Layer 7 of a small transformer language model trained on English Wikipedia (16 layers, counted from 0, width 128).
A neuron adds its activation times its output weights to the MLP's output. To switch it off is to set its activation to zero at one token and run the rest of the model.

Output weights of the MLP neurons that the questions are about. A number n stands for n times 0.0047.
n145: -10 -28 -1 44 24 -9 9 -23 38 29 2 28 6 -17 18 -24 25 4 3 5 -17 1 44 -19 5 15 -15 48 3 14 13 -17 1 -5 -29 -2 14 3 3 22 -7 -3 -23 14 -18 28 1 -27 16 -3 8 9 -6 -43 -2 28 -36 -16 26 -31 17 18 -3 -24 30 11 -2 -26 14 -21 -32 8 21 -12 7 -51 15 -21 -11 -41 -20 18 22 -22 -23 -17 13 -35 -23 9 31 17 -18 -14 -54 5 37 -33 37 -19 9 -33 18 -26 42 5 15 -16 41 -9 12 29 17 -21 -21 35 -25 -3 35 21 -33 -13 -13 -1 -42 -55 -11 -47
n158: -14 9 10 -33 26 94 -16 19 3 -45 44 21 59 -6 -30 4 -3 19 55 23 -8 13 -12 0 -7 -25 45 3 -10 1 5 13 6 20 4 -53 -8 4 -2 17 52 -33 -3 -49 -10 1 -15 -75 6 -11 -8 -48 9 12 -44 -8 -7 -12 18 -21 63 -23 -15 11 -4 -33 10 -1 -6 3 8 -14 -23 5 1 4 9 -30 -6 32 25 11 16 -3 3 -32 -39 3 59 -57 -14 -7 -21 -5 -4 43 -19 11 -4 33 -22 -17 -31 -2 13 1 7 0 37 -38 0 5 15 33 -5 16 32 -1 5 -10 -28 -31 24 -21 -26 29 15 -43
n203: 1 -36 -20 -34 34 23 -13 34 84 -50 5 61 5 -17 15 23 -18 2 -33 -15 3 -89 -2 41 28 -13 -6 71 -3 -44 -16 -7 11 -23 44 -13 18 8 -1 25 2 22 -43 2 -30 40 49 12 16 1 27 41 -4 -5 19 -8 -77 -17 -4 -15 -43 43 -6 -39 -7 -10 -57 4 39 6 -4 -19 22 35 10 71 19 -15 -79 -6 -20 74 -9 18 -39 14 0 -15 25 16 23 28 -8 -60 -14 19 48 -12 27 22 -40 26 28 41 60 9 -13 16 35 8 -4 4 18 -19 16 63 27 -30 2 -16 -11 -41 21 0 4 19 -11 -33
n231: 19 -13 -5 8 -30 -29 -18 -2 56 -12 0 12 -4 18 10 1 -21 -51 1 -6 -4 8 -4 4 18 -5 -43 19 -11 -31 -42 10 16 -26 30 28 64 -19 14 12 5 56 -20 -3 47 34 8 7 20 -4 88 21 -2 11 15 16 11 28 65 -35 52 43 59 20 -5 -36 5 15 47 16 10 -44 8 37 20 18 -25 -15 -43 20 18 16 -9 -1 -70 -20 -10 -4 18 -28 -37 -21 53 28 -16 -14 -17 19 -45 -9 -43 58 35 41 -16 -13 -30 13 -29 54 -4 59 39 16 -14 40 3 35 -13 -6 27 14 31 44 -25 11 22 4
n261: 16 -8 -18 21 -2 6 -31 -29 -9 8 -40 -16 7 13 5 -14 26 58 -45 11 13 51 9 -6 41 -11 -1 -3 26 17 -11 -10 11 -43 -12 1 -29 -30 -18 -21 47 -16 -19 12 -27 -53 -33 0 -5 -34 39 9 -23 -31 -29 18 21 -6 41 1 26 5 -70 -50 4 18 10 -13 16 11 16 14 -17 -15 29 -10 -18 -9 -2 -15 0 -10 28 -7 -47 -19 37 37 18 -29 25 -15 -20 -9 -34 -33 28 -22 12 31 -4 -39 2 14 -18 -20 -31 -32 -3 -28 23 13 -7 -5 10 -9 14 -2 50 6 -17 -39 -6 -25 -19 6 -21 -45
n280: -14 -51 -10 -8 87 75 4 43 38 15 8 -30 -28 -46 35 -11 38 12 31 -32 10 -39 24 40 -1 -31 32 10 -27 17 -41 -11 2 21 0 -31 8 -23 10 -14 25 66 -23 18 -19 19 15 -38 -3 -8 7 23 -26 -16 -58 -2 -17 -25 32 25 -80 -10 13 -47 35 -44 29 35 -38 9 -6 -9 52 -61 -29 -52 20 -20 -27 -6 5 -51 -39 27 -33 37 -51 3 -8 33 -41 -19 -33 -71 30 -10 6 49 38 35 -29 15 -13 14 74 62 32 19 40 22 -20 -19 44 20 -28 13 45 -8 -8 45 13 2 -17 35 -26 -17 -11 -6
n314: -1 31 1 -18 7 4 0 -40 -30 7 2 -17 -3 -2 28 20 -7 6 11 2 -47 28 29 29 3 36 23 10 -35 -17 16 9 4 -37 -3 3 -18 -28 -16 8 2 10 -31 -31 -4 11 -9 -32 18 -49 32 1 12 -5 32 13 -30 -18 -23 -7 12 1 -19 -53 29 -1 29 3 -21 19 -22 44 26 36 19 12 21 -5 35 -11 47 14 48 3 4 -3 20 14 -13 0 -46 19 -10 23 -22 48 38 -8 23 19 16 15 -25 21 23 -4 -28 -17 19 24 -24 23 2 -28 -16 45 9 8 34 2 -18 -40 -2 -25 -3 -6 26 -4
n316: -15 30 -25 26 26 7 24 -25 30 10 10 -18 -12 24 -17 -19 63 -23 20 14 33 3 -14 -1 41 -12 24 -19 17 49 2 -10 30 9 9 10 -11 8 -8 -7 5 -5 -3 -4 -28 -10 7 -70 14 19 16 -31 28 -3 25 -9 -5 19 -17 10 -40 5 -29 -50 30 51 -43 23 12 8 -15 -8 9 5 14 29 12 13 29 -57 0 -14 49 29 18 -26 15 3 -5 5 -40 -39 -40 -66 4 4 -19 -20 -1 -32 -3 -29 -6 1 -5 2 -23 7 40 -12 6 4 -4 11 24 -45 -8 -51 20 0 13 2 -43 -22 -58 22 -22 13
n322: 25 -23 22 -15 -17 -7 1 -8 64 7 -3 12 -25 8 -1 12 -15 -17 -8 17 -14 16 -6 -32 20 19 20 -59 10 -17 20 -29 -2 4 -12 7 9 -43 9 -1 39 6 22 26 -44 4 0 -35 32 2 37 -7 -15 -3 15 16 -24 27 -8 -24 -18 25 12 -30 -10 16 -10 -2 -22 -15 13 -8 52 15 -4 -35 3 -6 10 -22 -6 -31 17 0 -5 6 10 33 -34 -55 28 -14 32 -14 -15 -6 45 5 7 11 45 22 17 29 44 -35 -35 -25 -4 35 53 5 2 29 2 -7 29 35 4 -23 11 -17 16 5 5 4 -11 6
n335: -5 -23 -3 2 1 -3 -3 -13 -22 -16 -9 -12 -4 -7 5 5 -15 4 -25 -6 4 32 10 3 10 7 3 -4 -4 9 29 -24 11 -13 26 5 -23 -17 15 -8 41 2 -2 -23 8 -21 20 -33 -44 -20 4 36 -14 -12 -51 7 -41 -16 -4 -9 -1 -1 -28 -32 17 2 32 -26 10 -8 31 12 1 -40 3 -20 -38 26 -20 -8 -2 3 -17 -12 -13 -6 25 7 -8 -2 31 12 -4 4 -1 13 44 -2 -21 29 20 -26 2 -24 -14 -5 -20 -19 13 -43 12 13 -11 8 -38 -2 -32 -6 31 30 8 -34 -22 -2 -31 -3 33 -15
n421: 10 -22 -34 1 2 20 6 -27 9 42 -31 -3 21 -44 -16 -18 0 35 -44 -2 34 26 -58 17 -7 -53 6 -45 -15 19 -34 7 15 20 -1 8 20 -30 -2 46 26 -35 -31 34 14 -8 47 23 -37 -25 11 -15 -11 20 15 -15 -33 40 13 -29 -32 6 -21 33 5 8 20 59 -13 14 1 10 33 19 32 21 26 54 -10 38 10 16 -32 4 -62 -22 -2 -46 -10 7 -3 6 11 -35 28 -32 -21 12 -15 -17 2 4 -39 36 -5 25 -8 24 16 25 60 -8 44 8 -47 -71 78 19 16 1 24 9 -7 -17 -10 -65 40 -8
n431: 7 48 -8 9 17 -10 12 -35 -16 35 -9 -11 1 -5 45 -25 -11 -5 2 14 -8 23 1 3 -10 -12 18 -23 -22 -40 8 20 27 -6 26 -46 -9 -27 -5 -34 -1 -3 24 -27 -21 -18 44 -4 4 -10 20 -7 21 8 -16 -13 -26 -47 -5 3 21 -5 1 10 -32 16 48 -1 -15 -35 -46 27 28 -18 26 11 3 42 4 -9 0 17 4 10 21 15 -5 2 -28 -5 11 -81 -8 -33 10 -11 -13 -55 -19 2 8 23 9 12 42 8 -13 28 43 -8 2 5 22 -4 -22 27 34 -4 35 -15 -6 -34 -26 17 -88 -31 29 17
n432: 17 -20 1 -44 -26 -1 -12 47 -32 -14 -32 42 6 9 -15 -1 -12 -26 -6 -23 1 37 -24 -24 5 -9 5 -10 5 -32 80 6 13 -5 1 32 3 -15 20 -40 -3 -28 1 -33 -33 60 12 64 2 -11 22 18 32 4 37 23 5 -6 -1 -24 -25 56 11 21 -19 -17 -28 -9 16 10 11 -7 -6 10 -16 63 25 62 -9 -16 -59 21 -12 4 -37 -32 -1 -27 26 19 6 -67 35 -2 35 22 -20 -2 -30 -19 41 25 -9 39 -28 25 -23 29 16 0 36 43 -31 36 -7 39 20 1 26 -11 15 -10 -25 7 -16 4 19 51
n447: 45 17 5 8 3 -23 -9 10 -4 32 -25 -12 -21 11 3 -47 -17 -7 -41 -24 29 1 -17 1 24 7 -30 0 -9 -15 46 -4 22 37 9 7 6 -30 11 -10 -8 12 -1 23 -33 -23 3 17 -15 -16 -13 -7 27 4 6 4 -25 12 40 -25 14 29 -11 55 0 -3 1 -21 -24 3 11 -10 1 -21 31 0 -29 -10 -7 -6 -9 16 -14 54 -8 7 13 -1 66 -30 63 -56 38 25 14 18 -13 -37 30 6 19 17 33 -15 -20 -39 -15 26 -24 14 -22 47 -29 36 -29 -28 -33 20 11 -1 11 20 -23 33 -20 22 37 16
n488: -40 -7 -8 -5 -2 -1 77 3 0 -35 16 -17 -4 10 -8 27 -3 6 -1 1 2 -1 5 11 5 -4 3 -7 -8 6 6 57 51 6 0 0 2 80 52 20 2 -3 2 -9 7 7 1 1 -35 6 -1 -7 5 29 -3 4 -1 16 5 -46 -5 -37 6 0 -16 -26 11 9 3 11 23 -7 -8 10 -39 2 9 -3 -14 7 1 1 -18 -2 1 -4 -24 8 -6 -1 -5 -1 -18 2 -1 10 -32 -5 -6 3 -1 -21 13 -7 1 -5 2 -23 -2 3 5 -24 -3 1 0 -11 -4 -2 -33 1 16 -12 27 -15 16 15 3 -3
n490: 10 16 1 7 -9 -12 6 -8 -14 34 16 1 3 10 18 -18 17 -27 -7 -28 13 -6 -3 -4 -6 4 15 20 20 -5 29 12 -8 2 -3 -17 23 10 -9 -14 -8 -3 33 15 6 -35 15 4 -2 3 -17 13 0 -2 -20 -19 -23 9 4 31 33 -20 2 -10 -9 44 -24 -6 -19 5 6 -6 -5 -14 -2 -12 -16 0 71 -37 -2 -21 10 -9 14 -22 5 23 -1 -22 4 21 28 -29 21 -40 -4 18 3 1 6 -46 -28 2 -7 17 -7 44 2 -6 -6 3 2 -14 -8 -50 -25 -3 14 -10 -29 12 -12 16 6 -2 -12 -12

Each question names a token from some text and the token that comes next. It shows the activations a of the neurons there, in the order above. A number n stands for n times 0.13.

Then comes g, the gradient of the next token's log-probability with respect to the MLP's output, scaled to length 1. A neuron's effect is roughly proportional to its activation times (output weights . g). A number n stands for n times 0.0036.

",", then " Ali"
a: -1 -1 -1 12 -1 -1 -1 2 -1 -1 -1 -1 -1 0 88 0
g: 74 33 18 -3 -29 11 -29 3 2 44 3 22 5 18 46 -10 3 -4 -1 -6 -24 22 -37 -17 2 42 21 -25 -17 -44 15 -41 -11 -9 -35 3 -1 -41 -34 -16 -56 -39 -64 -22 -21 -2 -1 -21 -6 5 20 5 -65 -2 -7 35 -1 16 -65 -54 22 8 -26 8 -28 7 25 11 3 -15 17 1 9 8 -31 30 -24 39 6 29 -14 1 12 5 -33 -34 0 -48 -7 1 29 3 -22 21 -6 -4 31 2 4 -15 -14 25 15 8 -13 18 13 12 28 25 26 10 -20 44 10 3 -4 29 14 1 -30 -13 -4 15 -4 -13 14 -5
Which neuron, switched off, raises the next token's probability most? n488

"te", then ","
a: 4 -1 12 0 1 -1 -1 -1 -1 -1 0 -1 7 0 91 2
g: -31 -19 34 24 -13 -44 12 10 27 1 21 -19 13 -12 -17 35 32 -12 -35 -32 -39 30 17 27 9 0 -8 -29 -46 -37 -6 33 -36 29 57 -9 -5 44 -10 45 36 -15 -29 4 -14 1 27 -28 23 1 -1 12 29 -29 -4 -5 -2 10 -20 -10 -1 5 -13 21 3 8 0 13 -11 3 -10 14 38 -4 32 29 1 -52 -22 10 23 -32 -10 7 -20 -6 -3 3 -1 -23 -25 35 26 -38 -16 31 13 -43 23 17 -19 -15 -18 24 89 -19 12 14 4 10 -24 -13 35 31 -14 13 58 -23 2 11 -10 -46 21 11 13 17 6 -8
Which neuron, switched off, raises the next token's probability most? n432

" top", then " spot"
a: -1 1 0 -1 -1 0 -1 -1 -1 0 -1 -1 -1 0 89 4
g: -5 -13 -11 7 -13 -4 -10 45 31 13 18 -7 -4 -19 27 -6 -20 18 45 12 -37 -45 -2 27 -26 -2 -31 -18 11 2 -33 31 -6 35 20 -20 0 73 23 -14 8 23 26 39 -32 -1 -56 3 -1 8 21 2 -26 -25 6 3 -41 -6 6 14 10 60 29 -9 3 -8 -9 20 0 -26 -2 17 18 9 3 -6 12 43 34 1 -4 -12 -2 29 19 -21 31 -29 18 12 -17 -28 -5 -7 6 -48 -3 35 -23 -10 -11 -49 -46 -4 -34 34 27 13 26 46 -13 -56 -4 4 24 23 -20 1 68 -9 -4 17 -33 3 3 -7 16 26
Switching off which neuron hurts the next token most? n490

" opposition", then " activities"
a: -1 -1 -1 -1 -1 7 -1 -1 0 -1 0 -1 -1 0 88 -1
g: -17 -18 -31 29 41 3 -40 0 44 6 -39 6 0 33 14 11 22 -6 5 -6 27 -1 -9 22 -28 16 -9 17 0 34 -3 -20 10 10 -38 4 -9 -13 20 -24 38 -11 -25 50 -63 48 -48 5 -16 48 52 -10 -5 -17 7 18 -6 24 19 2 13 15 -13 -2 -6 -16 6 -25 32 -3 -40 12 38 50 -54 -1 14 17 15 -26 24 -23 6 7 28 -8 6 -11 23 10 16 -40 -12 10 38 -45 0 39 3 46 -64 -11 7 -11 -30 -4 -44 19 7 10 15 29 17 4 10 -24 -20 27 0 27 -10 40 -10 8 6 2 20 7
Switching off which neuron hurts the next token most? n280

"67", then " |"
a: -1 3 -1 -1 -1 0 -1 -1 -1 -1 -1 0 -1 0 90 6
g: -17 -7 -15 50 32 29 -4 3 28 -31 6 3 -2 18 8 29 4 -8 -5 -28 27 11 18 30 -23 20 3 17 4 -12 5 8 -23 -1 -6 4 -9 33 -48 25 -14 -1 4 4 9 9 14 -11 -25 0 46 -8 27 35 13 13 -23 -9 -21 -2 -39 13 39 -28 -26 1 13 -1 20 -34 -10 23 -9 -10 -41 5 22 24 13 9 -17 -55 -21 62 -24 -72 -18 -24 -14 -3 41 -1 29 -38 3 13 27 -17 2 -8 26 -7 -10 20 45 -12 48 -4 26 22 9 -53 29 15 -45 1 -8 -44 -4 -6 2 -49 42 22 -58 21 1 0
Switching off which neuron hurts the next token most? n488

"ko", then "w"
a: 7 -1 11 0 -1 0 -1 -1 -1 0 0 0 1 0 93 0
g: -24 30 8 42 -15 36 37 3 1 -23 -17 13 4 -33 45 14 -61 41 -3 12 16 0 1 23 4 -5 -14 53 19 12 -10 31 22 6 1 -25 32 2 29 -9 -1 -12 -18 11 22 3 3 6 0 16 -4 22 -28 -18 48 16 -11 20 5 3 -29 -11 32 1 -86 6 -15 -30 -13 27 1 -3 -35 -1 -53 29 9 3 14 4 -1 58 32 -14 -13 53 -9 5 -8 12 -6 0 28 19 9 12 1 -47 -19 26 10 5 30 -22 1 39 -19 -12 22 49 -34 -9 12 -20 0 -33 19 6 -33 1 45 -10 12 -41 1 -46 18 7
Switching off which neuron hurts the next token most? n488

" Daniel", then " Wi"
a: -1 1 0 0 -1 -1 3 0 -1 0 -1 -1 -1 -1 88 -1
g: 59 14 -19 47 -32 15 12 38 -10 9 57 14 -38 -20 -16 -9 -26 3 -25 -21 3 28 -9 12 3 7 -29 15 24 -32 5 7 26 14 -20 -51 -17 -52 3 24 28 -26 2 4 5 30 30 24 14 30 16 -6 13 -1 6 9 56 -1 -32 -13 -4 -16 40 -43 43 -7 -2 -10 -1 -5 5 71 27 28 -12 65 -11 -5 -21 37 7 27 31 -4 44 4 3 42 1 19 -17 0 -9 -5 0 -11 12 -12 9 26 2 4 -32 35 25 -8 -17 -8 1 -20 -11 -8 -3 -22 -63 10 -21 5 9 -3 -10 -17 -24 -2 -29 41 23 -12
Switching off which neuron hurts the next token most? n314

" dress", then "ed"
a: -1 -1 -1 -1 -1 -1 0 1 -1 7 0 -1 -1 -1 89 2
g: -1 -57 20 6 7 -30 21 -39 -36 12 -8 12 -4 9 -67 -56 -34 39 55 23 11 -6 4 34 1 22 -26 -24 12 -22 -3 -27 -32 0 19 17 3 1 16 -9 13 2 9 4 -33 -14 3 -17 -21 -45 -34 2 6 -24 -12 46 -13 3 40 13 16 -19 5 29 27 -33 28 12 28 15 26 35 8 -9 -43 13 -42 54 44 9 -21 -23 -9 -17 -7 -24 -9 -18 -35 26 6 7 17 2 10 13 38 -12 -7 -16 4 -37 -2 -18 -32 19 -21 -16 24 -15 20 14 -46 21 0 12 24 2 -20 52 18 -16 -38 1 30 20 -20 -20
Switching off which neuron hurts the next token most? n335

" a", then " general"
a: -1 1 -1 0 1 -1 -1 0 1 -1 12 9 0 -1 89 5
g: 5 17 18 -21 1 12 -10 12 29 23 8 -28 32 14 12 11 54 15 -35 -39 -1 17 -15 25 46 11 11 20 19 58 -45 0 32 17 12 -5 9 -17 16 1 -49 2 -19 -9 14 10 20 -7 34 -15 -59 2 10 -34 -8 -56 -58 -8 42 22 4 4 4 -4 2 8 17 19 0 -19 16 24 27 16 -24 66 5 12 8 -18 -13 19 22 6 -45 4 7 -18 -26 13 -7 -12 -8 -28 -15 27 -66 5 17 -18 7 -5 0 49 -4 15 -42 -13 -52 -12 -10 7 18 -42 17 -51 19 16 2 -1 -24 6 35 -22 -21 -1 -2 -9
Switching off which neuron hurts the next token most? n421

"e", then "jo"
a: 0 -1 10 0 1 -1 -1 -1 -1 -1 0 -1 3 0 91 4
g: 28 7 -5 13 10 15 4 -51 -18 -10 -34 -12 8 0 -3 -19 -16 41 -23 29 -1 -6 -43 -6 -15 -8 -24 7 36 3 31 -2 25 -31 7 24 21 -4 -6 -21 -51 6 12 46 -20 1 11 -5 45 -11 13 -15 -4 -13 -9 20 -34 6 1 -19 -4 -16 18 -33 -67 31 -59 39 -20 -6 -4 -5 8 39 20 17 -4 28 33 -21 -33 -19 -19 -18 -16 60 0 23 13 31 6 4 0 9 -19 -32 -54 -30 10 -9 -1 -41 28 3 1 -3 27 41 48 82 14 27 13 -3 12 -7 32 23 -32 -3 14 20 13 1 13 -9 7 8
Switching off which neuron hurts the next token most? n203